Layer 5 of a small transformer language model trained on English Wikipedia (14 layers, counted from 0, width 96). Numbers have three digits each and are written without spaces.
In attention head 1, each number of a token's query or key is one row of weights dot the token's vector x plus its bias. A token spreads its attention over itself and the tokens before it by the softmax of 0.177 times query dot key.
The model reads these tokens: "\n" "|" " Ber" "lin" " F" "e" "min" "ist" " Film" " We" "e" "k" " |" " " " |" " Ber" "lin" " |" " German" "y" " |" " International" " |" " F" "e" "min" "ist" " film" "s" " |" " " "ber"

Query weights of the head. A number n stands for (n - 500) times 0.00098.
q0 (bias -0.429): 421417376372723437468592500365496331691382431746406564474477508409367452265456476373570266549559270702281295372520473393452358717397298633368356575596512310504512621443751526551438629611460524573547542410750389512455731473521576307601376539628511557477951418316522470664335583496376438608
q1 (bias -0.092): 451552393546398651529533406413638395570615591561671681570476454515564600469688434512701206634467629350448801496479369834339195630397645600600589574652359631662550558657365388219630461192565304480472408500425413598733554405378546384559500630437379686317445659372236669496546402755415496317
q2 (bias -0.433): 504496414504258212441376487754678431284301752392550331488788415504569632374474571272507264427394504628537488545418415512428512534513524773320741528674724517645457614673593378500284754224445278431405397519686521279472602549317559488684504709474588379525669676475571340604410528350458706611
q3 (bias -0.233): 239632397591348619543574300539570172581252512559398529492458474354388569460552513484295461607423415773492727527373607562061792587491557525613464691572276496184344512526459391534412393340583365624508295683448595611492547356694513609618492631322651689470544555616298231678472467707661532734
q4 (bias 0.460): 244640615396377344360541500618405564510660250419456496414362570419553407582396350347627507405305607572650338517560412550459257178441580475552552364496452511450593408579599621504568658687429444461460722620670792624434504549653389390388465649597479430543489598557683657272459475658533324500
q5 (bias -0.310): 532608500391497421547700328631486559308601580460718531453711613599458507480463432384580353569370399532276455399614497549685707460767363458570311377534580541521387537511767503446530491421614515354401598271489525657517348601469351216514393429628603351511615368755531260479574620432439463536
q6 (bias 0.400): 588515344378562727278634504431616324561430637441516262564667386644473488489423424450546631596193714409574249562274504251395410344303328422471737519746278521575533384579380436653762309529370688597425747661411540512451500585493585515500400281602492527373550488687572580540672723694482433533
q7 (bias 0.178): 540395551367451323368448721568325407481538577500449458780287500628565802374472734183525431386660604633601531332366565604352484435587542535456589613500640586348403330418427302448574623595482290311543663518512392583556288607220348504538667547589621260390353468276500595264682599442518405496
q8 (bias 0.123): 375258331512634455588404485256569395601280528566395489411620527563610400436385704604574577478542852489456741343438482335595581454572359592434411410279382601310319518461701625694316490437542388467541526400656641643350534617592485297453573797469547580392477466522328424466504496616585664772
q9 (bias -0.131): 540541396364470732536637455745750560517652604434335607454607173343317682445327639427612495470414373681509496524509812165676491303630547383756407517448346486425755357282617694505634531757454304587429522778708763429215382431386473458359423750692363560575574473719352599451349328632657608609
q10 (bias -0.299): 658582175487356500746522359673434469516624378642738418512343457504517604504491594472656644397457393399517504635583508707496671399509488674631343569464590403538309752778356134616376311487699278392445429481522526398561504158504405665325639415617382632648491611438460533691368226815465749569
q11 (bias -0.016): 465403684191572829723675557491721563344551378508430462654518531643667563512442654361630401403518500704522662743500381436931763595305567727473421521645513646648522248527415429260228435366365415397269651379420491245441268538450487608614377535603479623574628399203475407649360420519754496536
q12 (bias 0.458): 213245648354665528436638528476450716435341456529413279530361658250260484519670528561326394676319542465636396464672404554552250541576792531650519481618130590492646638582465598688418410508522524415504539689560391528557359642573363616530534389480641485520525726648300572583504275395636577553
q13 (bias 0.216): 619337493608610662360436555660264630602592555734657716578673488526369480300585603772440537454596351434531531607508435415388345512464530538266489372382344537383456467655592232428674678483183536323461337486452720599447596649424564567655534449544545698551246808311376530378430527542375357564
q14 (bias 0.450): 544571298564557632597249747683589485697654421575559677462658496360332470555444459546500300514474458413464586490606575543388467523381722622651267366571481348704459289157521465474528519323411474615756710503541541393402328429593470462370709500440521539511527544414688433427507610344520415256
q15 (bias 0.366): 577738472548324470349613474418488662467633468378385651424619344425682439552552432199279548676328375567392748245276289583491571719663443322265480471804539324584565332703463428311520626527611735600251663578401582406310509393567643440325525496539622442618549666621645753335624459680565623253
q16 (bias 0.030): 468614675378488712298569548314392500695235574315568750353679520674344610466537488668436467423520529417602814254385640364476347738339523621578579458675694372543304579475837440238478451320377341477389402431383674400508342504546541462489512560476523249476293424547595412635508488479655478594
q17 (bias -0.261): 460583430637263650520367666484626610360620504529603485556484569500593395336383448201511647668528633320147588583663535407648302313616508623338433606496396377665601719512596448604344524230382285241657434438488472258621299588424540676618500437581561511496714334558549508492619222580328555476
q18 (bias 0.177): 475477566542312774500593778500704364631694585496314265520334483627746238477453712579552607488693565467528504357363428504378533351504599435772649448394639577504271617526331375345722558578469419763521569473479605508457626219311626492381488413551575656512289583269213496533570508452350458859
q19 (bias 0.507): 580515610247650605577410369470488595701496496442412468281714401547389230745500534323579574508602416679446471672635655521577293400585585693203651432558253744258427512775374552364445617738386483188304620781509500643484286659699462536565472424491444484287531538731488282379492350447470625500
q20 (bias 0.241): 364488290477191775706399342345574908630592517266855548299423353696443656356431265237561760783495315165301579357514579676518469412423500614435483526663550705594634699514378555350538449675344523689576682595578441432389376522575518445522569361288565727536411541526346664433411513576618542215
q21 (bias 0.202): 768586539695572701377610752746654394464550695392290558703542343374400624294481523183571442423472451634605645538674622309476248562326455591758315773679495278611552601694119222481522208833605624632528564440311438402482472409426581588370392346333603721403495636436265487165592329347551478443
q22 (bias 0.170): 334483612668395567443580350542554381439409396497418432532496599462504561623561436547490558558492634719401522483284533755352478258327532449742631518460284488459511482380380514681511507602273699599262548291693477421682439431408363401658482395485342511749457391324340586407486781714588357275
q23 (bias -0.025): 327600422564480584224363777653411461520496360415471512682375427620451585563470555344560573589720267384455390492435569480492805685724452533380472400206508548666624508383565591415504555302684560692338652439449776316683538301434360131616391525547672500367826651422464500254575653544602765543
q24 (bias -0.462): 566477439489312467507504616460556794483599443607532584315579437557599570551541544275620504444368439561479493658496591475500422507511282585574462351419515582597459354613553490493493484439402241451532351566683206489300478384383614216646458673363621490486823724355503538669289305485664406574
q25 (bias 0.104): 507467398402589711396591487285580310484606506592563630534685503687577335696345317522444554443477385395458612575347522542467610554390589423500425472627590305454551537521606706520345595587481395242461565315577487546497446599483698453734513444601484343713438417409556586365447373392464626503
q26 (bias -0.324): 420450625594451676474594412411666621407541520267378520417412590414492543291337513424368254646517421870702439656552639672338434496293379525797464508254483409433706551713455472632701591452461324512658566538228402391588730638544688532544419324543593882863496471516472298487484257602496430620
q27 (bias -0.197): 713335467305596576747602632451380615462554393426576458594297447618617797477459468775446512596419705583602469362652670516250320586528489566234564592326597624255639260492628534484556413400608529566389708518516217304599670276563699644573638568573500442559421284449428247341597473542446630488
q28 (bias 0.313): 634351452522521547557671410587351509397634568345149496431560627520416544633653474636419469310630514500445429605212371395152500787509574533324443693893322322712719472496433597513621541644452395458594622472522652487553378076365277472360661466737270425560669526529247562688669628664403492443
q29 (bias -0.552): 540423700508312456439427500339200557222609714412429810451377545456477658530537772645432430435492429390441330543755380550665660463536637601300462576296423504528280399294361538484481562471474219562314453423593411488538702566654718760550335643443550654650488647391526492528407603500644263415
q30 (bias 0.384): 725418408523703402518559298795539440774247438438455160390487505654443518677587558427203353543536509394592426658546561435174592325234483365624479672366740481518422677667708356717420543613609482496393452508400364796607400439402555436375461460656616487687477375561360319344757310547868442226
q31 (bias -0.142): 568467727435654496549357668224581706473461571637508396413312480615605422568578729370507570473569378286304624493409438418460669973448466465160443328769707459401492361566593511589346615391436426601480331544496350400245334516356772553519604668557531713496446380437614546408489288496493519414

Key weights of the head. A number n stands for (n - 500) times 0.001.
k0 (bias -0.101): 597422543520578709610323725696706568444523604611542314551697394633670520267476617559635592496559508561614444433480417319426310464644578459242442596611614552458532624596376540465395382723193480345592511443535461554250363541317331537352556465449226638392380771417566515604522552463465313216
k1 (bias -0.258): 437587728311587488652484650716553439123331493493469678664524500537661351544625282443366245504584550410558638343492546300711446435623489500649623376521249451547315518688542466731578507550393391531500283395600404468597640641607440593609511492621417481136357559801362598527474405633390610496
k2 (bias 0.235): 603669551424667606221456591436652718357669409540582443370363544588538544596524397376426435417456616317504462379297546243337554682405748400629444402743400296453428511508698604492319722562489568393445562561484600779175217489462416515651545732420564481500643685488500357441304470533632657416
k3 (bias -0.054): 323450650041549602615528488175700677256519584623586500600723480467504600331532484541682476424583422632488337532359367496599373593571474649540581507492369581636604423236716315536540503537456500363613577127726333578344492599376492415605560551404395583477589441580448474726441349492617569552
k4 (bias 0.166): 486456589615605691666667507559434468644560544405354284365316514484424389500549551432369465674390393628473507621609589510434446416387533639510545591308545627368413423574341568600458319357573441414497544550555445469665254464506514616569592650364660497534564456467332654402625710561232307691
k5 (bias 0.009): 699530497466605438597547563520446558484253356521500595609589547570519399605436437679382348506400687520452637240296331442503594371513462551365494361668677517464641395555446481254469629645469574372458571741590730642425383554569416512472576346510405564520428378626628370592528614517491497581
k6 (bias 0.074): 397488623565323368699896556504384346565621425638577332460735274298421648516347573684332522463690491327316612574249604612617471381509504354522472602500777244356378636345421322383548292410544487604203198602556478543585704405676609581488586410483516174576558641391334414500552438618519226596
k7 (bias -0.007): 202693507696593578417357463354339553344496493521275461535396692483648727733719600592493534482646760562424399497565669460530591668455599449390514440646369546456432371419518542515337455275234417392562504564534560474644583475565519500571318581212582471559608478558472393386500621179336552700
k8 (bias 0.250): 640564760333500587585347371606561693510615393616479406391615433762639443644678360533403260480482427507384432421446415541285404511472390581361546430400525561379617353554591563412471433445315785680417438286458440503513295628384567549457487639596497655625605521357500594670425540452528380617
k9 (bias 0.073): 345718419326313738536456433512377663504446485386579508320646464504346367459488504401681553615348284469504623558300577454424496508388614674451231401023516295504524638656558485488455459101448617365410574551568468639417544431670238624363542698666583500705582417624530686595567618601597621589
k10 (bias -0.134): 529630592459556456629559434463493538238400480645402447493456511263528314435273504465513654553485653496579511470538581386589421523441521365706638276438603508630750531489684507415603538638503578390283364393385559150215522525535533586493574569481381391627632391454445672515363560597553754827
k11 (bias -0.211): 337352623312656395439592428561707492457555339618342489464564423423456224468462485568423732344698559615552365486341635526477360612432410416377553493524428383429723415414347347557362448362437323658451795707557611583332473653787446436608471620204536544717555466588443652530486543424350483672
k12 (bias 0.043): 525545227446433659694591394302339467367421492835516418357516442564516658473883525368540450559451312311552386714555433484306328563590508207346638586543442719440275496437638350525500482398466229552415448727661413577756438437546608643730680569388418480472394512424291715597573461690445572562
k13 (bias 0.110): 619605631394532411680617689684260565521720713473685383475393481455525511424458563330487260482332426639551471742424737561478315481526369518549234557654545454756390629512450615534646410589269500699397336561481365478602541529523327402475404526545500750438469522558556425552382407265410617425
k14 (bias 0.210): 351249550512460607593527485631375269817582327221815342633534659574400399385387492423405547449635384496668467863390341537581609476542409459383550748545450492508453371524411583662361417524457519310371552559485597420580322245577380540547456454628416471685575557597543679481564452484397358469
k15 (bias 0.016): 641300450571731545475777624316484428492625623492315460609418466473468265535475566709397470432408530512714688507509472902542419415367674444656204705496229496312391361487628500608639292470454745593635654579642563508547278368496496785575432500327618380631338343601484350303519325574493404382
k16 (bias 0.027): 704388529262325629705336493496662583627728536529559386550451343571480432395504472644369346591514408452373466665453392456712490360479333582750497701507585493358746500442686434479536454478451571480604524519397532514613248497506411279550618490504513588465301654674759644500510453400500542472
k17 (bias -0.088): 375653520616712564331514518424376398480542586599387725483404337289355486487583557490484358370547545539611524581394559611554402533443520521744624381644734460489290583633727618450510596403467504323313608559270514425429583538491204567466623316460554435740522525319493636472497319733551483341
k18 (bias -0.030): 565504700343551257451471326176637500395603590294136371561508508620618492504318638663478567426570526620448736577287736322525603562455372733732634395336467529404562432664331473443473493623659351547496548626553459180438784465493595439450543605190337617412508682524558496589428391586643583698
k19 (bias 0.241): 592241575403504332623631511478174545546361466313460549344376437340439567538601404398274334454556465609439329660413610625392489470382528564500621651504674424373713469553585594656445481542555444690518529426422675753573448603506567673718267423594528730675492551561343278504497641531454476437
k20 (bias 0.183): 569626282298613500574644686693477309512492275478585496527480360474351413420269812763565267391398504312571343654487684681533425176541450622707508457608340479340508504697347546561625633644304682334552639493345611468623529535578607722523523492644461441472374581397412558235542407705715474356
k21 (bias -0.378): 609373532390392539465622465457653361326395346436411448438519378332508634558559535626652710519516593489579736563444669440668250905407570579397587785553664256553342576452515442438572587379183342470416500542563559508511488320534437317792348589472533478592600249526628522634315481631646450555
k22 (bias 0.110): 326555493403708454550604401464449387480552615578560507299606471559479518394579560439731584323779548598573411404547613445461281380589426603666527568376275745465403424551240413432546393385490482259412469568411436592691755685274633483361480504428530357437555595600420581472391697422474497525
k23 (bias 0.062): 374592526401605391369447762410418479689465594351371271489601377612571249614661399731388633729345449253484691599512469414516441533642569645463629604543308800564636288379273637366326570504556611693396516696459525617385373777518439584392446520265612488380579516405775709548602516393613410455
k24 (bias -0.167): 414621470373569578355384429543634566558437440711681517324589449517396431490551575432455548455240433504497569477651465566453458232669452434807365483595453526355296473792559517623423565369333547549635654634612634529195486420685380557517452496442271638468611689500514466496292373628452527645
k25 (bias 0.162): 541388519491553494450707372671606458697579680339520511412581388473345399587562564544466324444465780514509478513730379291512474533515436446485374592522377407641485394590528478488563558506359628554353560590336518399530503494523515505467408529485514511512422561699470539396533506475351648500
k26 (bias -0.172): 392567708587525693652413496361736597348446385583402632451440404293366487335347513471715350446582261793563479430416438504626277553673611579544459434431622504670150621384267342548689589783412417295713500688170417607414544213444539561656657252334541492585393444517602607709496207418628456504
k27 (bias -0.081): 492689556683580459481443462500620415303474594681500439699459622542580722430320316507638512453523386671434387578651445716401611515628328372512415453512397562292389489298253571606489536417598492646370360339394530448486633475497500575522179504676687580865504496639504658455609518512473786401
k28 (bias -0.015): 468471537684303539615720370516363581511359566544570436493422536849592536522468264560535565466675405380569610557532492458417569347516635626552207470592265650508640743370645389345408415570386271362539485593583365410474715728462428682568697394652342371519435516857601259398541402566461639372
k29 (bias -0.092): 402593438516620430512361644441688688325769486522484507356407369468455389566421555422754644421681377488584579412339447356642546424473493671257353299500681597642583558415323599429500770561693412678670611325685595535411658440439457437396260624409563477330565492454404422318423391356261749520
k30 (bias 0.044): 529322565345492632742634294462504233595588515489323314594430500504440778380677815626437521381538405439403156504840396592571403326542674588555632658548400615716572415239424640575465493591512475411660387878429412368433538328381789414504440570584334349545479459629347500705485556522418416529
k31 (bias 0.169): 552395683319564581425421619489557523784493596500389343602500553552597194497413608461410409461455430390380378611485439572478478454381567439253420486536387350559606298573550651298486458679403705652647602609406579381384474532692632398635482341383589400717523693417560422452809318508309345323

The vector x that enters this layer's attention at each token. A number n stands for (n - 500) times 0.017.
0 "\n": 387694474538559517457232394443652610108420520607510493428476543514555508541515407508651536498556544571631539400461469192471508460444566498516540250628443615509523622447423433610505616588535492454497598390525529545459618501457412509465500463466405534372558543479506511544436424536557709480
1 "|": 437719475507538547441220466431635618062436489690511528500456549542506559523512449497676560506490570529618529349478448233472581470530536488494571253550482644528481608460471487535468619565532391467486582399532518528345694520447393479372494488491391535405508510475557466531470471490510740503
2 " Ber": 396715469508557547451255436476652646092425475625515566502527574535528579552458462494662499533570513489522494359511539216473559546498559473483520243613505607518475583467486488545527710572563473423499632419521456551377682574417408483404478481447409550399456452456449467545407440527462685509
3 "lin": 419672449481541554406234480478644645079422502621516566495464539481540589571498421495667540441526560497548530340502502268470543500517563474498524295621502609516495563480497506456491674564515451389532603400513429524363729551405394506412486533487411575384527440516503499573403446551507760490
4 " F": 435724481516542560427253484460631615135408483654489509489492554578529561513482390487735559497594551568544531359527444272470542562479530457532525295606485545523508567460502489556530667536528404452509568390513461560308646582449341458402455472420414517366491488496502457576414457555530763548
5 "e": 410693455488547540366249489486669666086477474660484581473497561511540570505495406488687564469592561581532545369473452226452547508506559481512508316563503619548463524495513551510478606525534439454557540370499416527334717562454355499433516464487448511378478473527486480572410434561515766498
6 "min": 407655476494545539398244484471633605072455482661493585484484567529531591487478411474632501443576587571625534345465485315490588497513563460482512317571463603507533587489522470462515650547532426420528534347529440554241677548437367474406485489497460557358536485522520522584425459552498752522
7 "ist": 428648478512544547436214461489705636080469528623527572509523527512569540488484421494695525456534579571580504300520514278443503491533547432509507334559507595537550543469511503456459681542511414426489530366525459548309661571428384467408517435472442539367516494478488512580434460557544805503
8 " Film": 394677480557493529408222481450663658088440474633509490506487534572503567514474430495687549460563543558554532330519518264427513535520549467562501345571497549504592569477486514482532713537530435441495533417523468586318659532440348484395517436436431558398517464475485528579412446525491809550
9 " We": 410702503491504523390314521478627640077455458689509508454565592554505545551462439465699592475595541566590508404480489231435564518532568480574537214602482547513540531410536507516514648558522445455551520430510431519261593506423358473443497509427458551383464466515488479539398458525492729540
10 "e": 415684456494527533376235475492656675083478485655494562474503549516546592505467417496713610460578558591543533367461451240436526497487558466519503317561503595532477517475513575493457609534543475470571526362498423542282681552446375507447516473489465537391492489527498480558381428545520784529
11 "k": 440724463490517540444252464470674700037449507603511541525525550469561564518488430457680586450556571523609516352484506308454522512476498432541510326542498631529480576440507538479453663569527531438550517413537443581232665535425373490418492507490478536377514482481483458545407447510495766535
12 " |": 411710487484533573443252501468642599086430537660499530494444576549541554534490439484720597501510569561627523321480426281440493470520551476545534308562498586542478573440510510514472703525559451472493572396547541550302638532402362488420491497464467520356514518471490491513396433440507755557
13 " ": 411720454489543567451228519482639662113396526618511563478469551557540525547519446492708592463562578546601514356457442274449532502534527482521510279552510562495482560447524483577519641539555404478469602387519446564303654531469384470355525485455465510344517512485465458552392448548504759534
14 " |": 418716465475552588431278503470645618090444523646499576494446563542536527548500431476714556510523568550592534339474422262445517496526550473536551261531493624531472595463500497535496673520551413474488592385545535554349654536416352492382490503477449527350512510465492498522412422455518730525
15 " Ber": 374723483489558555433263432472649662148447463609515584503523572559537559582468466482673485531552520479505513361511534227454567555494566464493532235563500601507459590452480488541534698548565479449484645408535452571396656576419390491393484511422431558387472467442443468545381428528470692519
16 "lin": 405685456466543562389236481466649666112443496604512581486461539494552567598514419480669516440516570492531545352498495270452552512517566466500532288586499609502491563478498499458486674538521452416514607391529426536370707553408379512400495559469432576380536459509502502566387434554512762502
17 " |": 414721481465551577418253504458644628110436541650498562503439574551541535546521433487712560510516577551599546326479423266438509494525550478541541289550500603518476582471511493525474688519545418472484568386546535554335649541412356487402490505462453520342511504470481494524417432451508732545
18 " German": 415682467515513551376217436437691694122437458535463575494526566543536564582519424468660512491554531544573482397528537251439539521518570484502486273564527590497491598472510513481514674528532448432487584381557489557385683586416346500381521514384443588346500507467450515544444457525504709523
19 "y": 397754470465512528339216480482659703138446526584509587501502592538544513543515441475644548447556557548527538324468468218458514541520554457503504342563501663535514594416511520511440652515508464444517566409545457578336702541407394468393510511455419553407505504481483494559412451551505740506
20 " |": 417724484468545566415243507467626645124437549649504557492432576556540537548531438498715564501520574539590536335470429250434505496516552478529537293550504608518499579454512494520458697527544417474484578389551542553310646541409355485403484508451459520348520512475485492527424434446512725552
21 " International": 410707457535522520392187474433631695095439439584480523506503560570526546559525409493679500475554543550580518363512500252420550511493589476512523332518529593476528597465555517464513626538515399453504565376552511556329654564455355467387488486391424586374520539490475532568475446525505758523
22 " |": 422728485475546559426246507461625648127449549632511565488432591563540524554531438496708557497526571544584531330456426252428511502516550480526532279532506623527513566451516494518459699530548409476492595376550543548304649531405350493391483498448456530365520504480494490526440435445510715545
23 " F": 427736483509545560413251494448608651184433479630486533468482564603537516549509395481722527493593550560504538374512430258438562587467536454518530274548492574503521548451512487555519662518533388482499611377535467568314632572452334469359460490402435531380506497492515463563435448564540756543
24 "e": 404700456488547544352243496476652701129496473633487599450482570533551530540519411478671534464588563564505554382458444212428562533501561478498511289520508637532476514488524548511472603513541433484544579350518425536334693555454349510402515481473470525392493481517503484559422427564523758492
25 "min": 403661479491548544387232493465618636109471483637498599465477578551537552520498414466618471442568589562602546350452476298465604519510564460471518297534471613486546575488532473460499649532539423446516565327547448558239657536438356482382485509485477571373553493512533525569431454558500742522
26 "ist": 424664480509548551423204468480695665111486525599530587491514535528576502524506425485681494451534578563558514303500502261421518515527545426501508310521514605519559532480522501458448676530513414451481557353544467550306640566436374475379524451462455556386533500467500518574436455557548796504
27 " film": 397690481537515546402194487450674692091449506616518510477480534567496546560514449466648541453546552542557543331470505256433514518547542495554490309525493515471577564468483512480522687523530433461462575420560477621298644507450346498366542439454494547417525469458501546587434441524510780506
28 "s": 457712470497531554392234511468650694105456533622565572476472536502560527594490403491680558455534567558548527327433473261422531512543524460518537298527493635554547558427494488504459643523528477439538549379531502520253677565455361448389486504452450522420540520474512499540419401566488708533
29 " |": 429729483480551568419244502471634642137448541635515560488437584554532507556508441493723562508504573542579527327451430263437505481516543480544533267518503603521510577461508501524470688533538432481486594366555547546282661528409350482389493509458460532363527519465505502527414430448514717549
30 " ": 419731458488554566432221523479636687156410529597519573474464556562535490566530449494705571472547587535572516356439445260447534506530519485521508248528512563483508560462523481580512632535539408490465623368531453561287654525473377465341530495451466517356526516476475468556404446550505734534
31 "ber": 392711432518580567395258466472621693181486489584490609479508572519531571535484450441663480537560560516547553361476463258474567499555569432514528205516469623496500601463490477496460662540486460482478634372569439536318646557461364510382484534445434570383503455466539504550374461554481726508

Token 27 " film".
To which token does it give the most attention? 27 " film"

Token 22 " |".
Which two tokens does it look at most, in order? 21 " International", 18 " German"

Token 28 "s".
To which token does it give the most attention? 27 " film"

Token 30 " ".
Which token does it look at most, and with what share of its attention? 30 " ", with about 20%

Token 18 " German".
To which token does it give the most attention? 18 " German"

Token 31 "ber".
Which token does it look at most, and with what share of its attention? 31 "ber", with about 30%

Token 20 " |".
To which token does it give the most attention? 18 " German"

Token 19 "y".
To which token does it give the most attention? 18 " German"

Token 17 " |".
To which token does it give the most attention? 15 " Ber"

Token 15 " Ber".
Which token does it look at most, and with what share of its attention? 15 " Ber", with about 50%

Token 21 " International".
Which token does it look at most, and with what share of its attention? 21 " International", with about 30%

Token 13 " ".
Which two tokens does it look at most, in order? 13 " ", 0 "\n"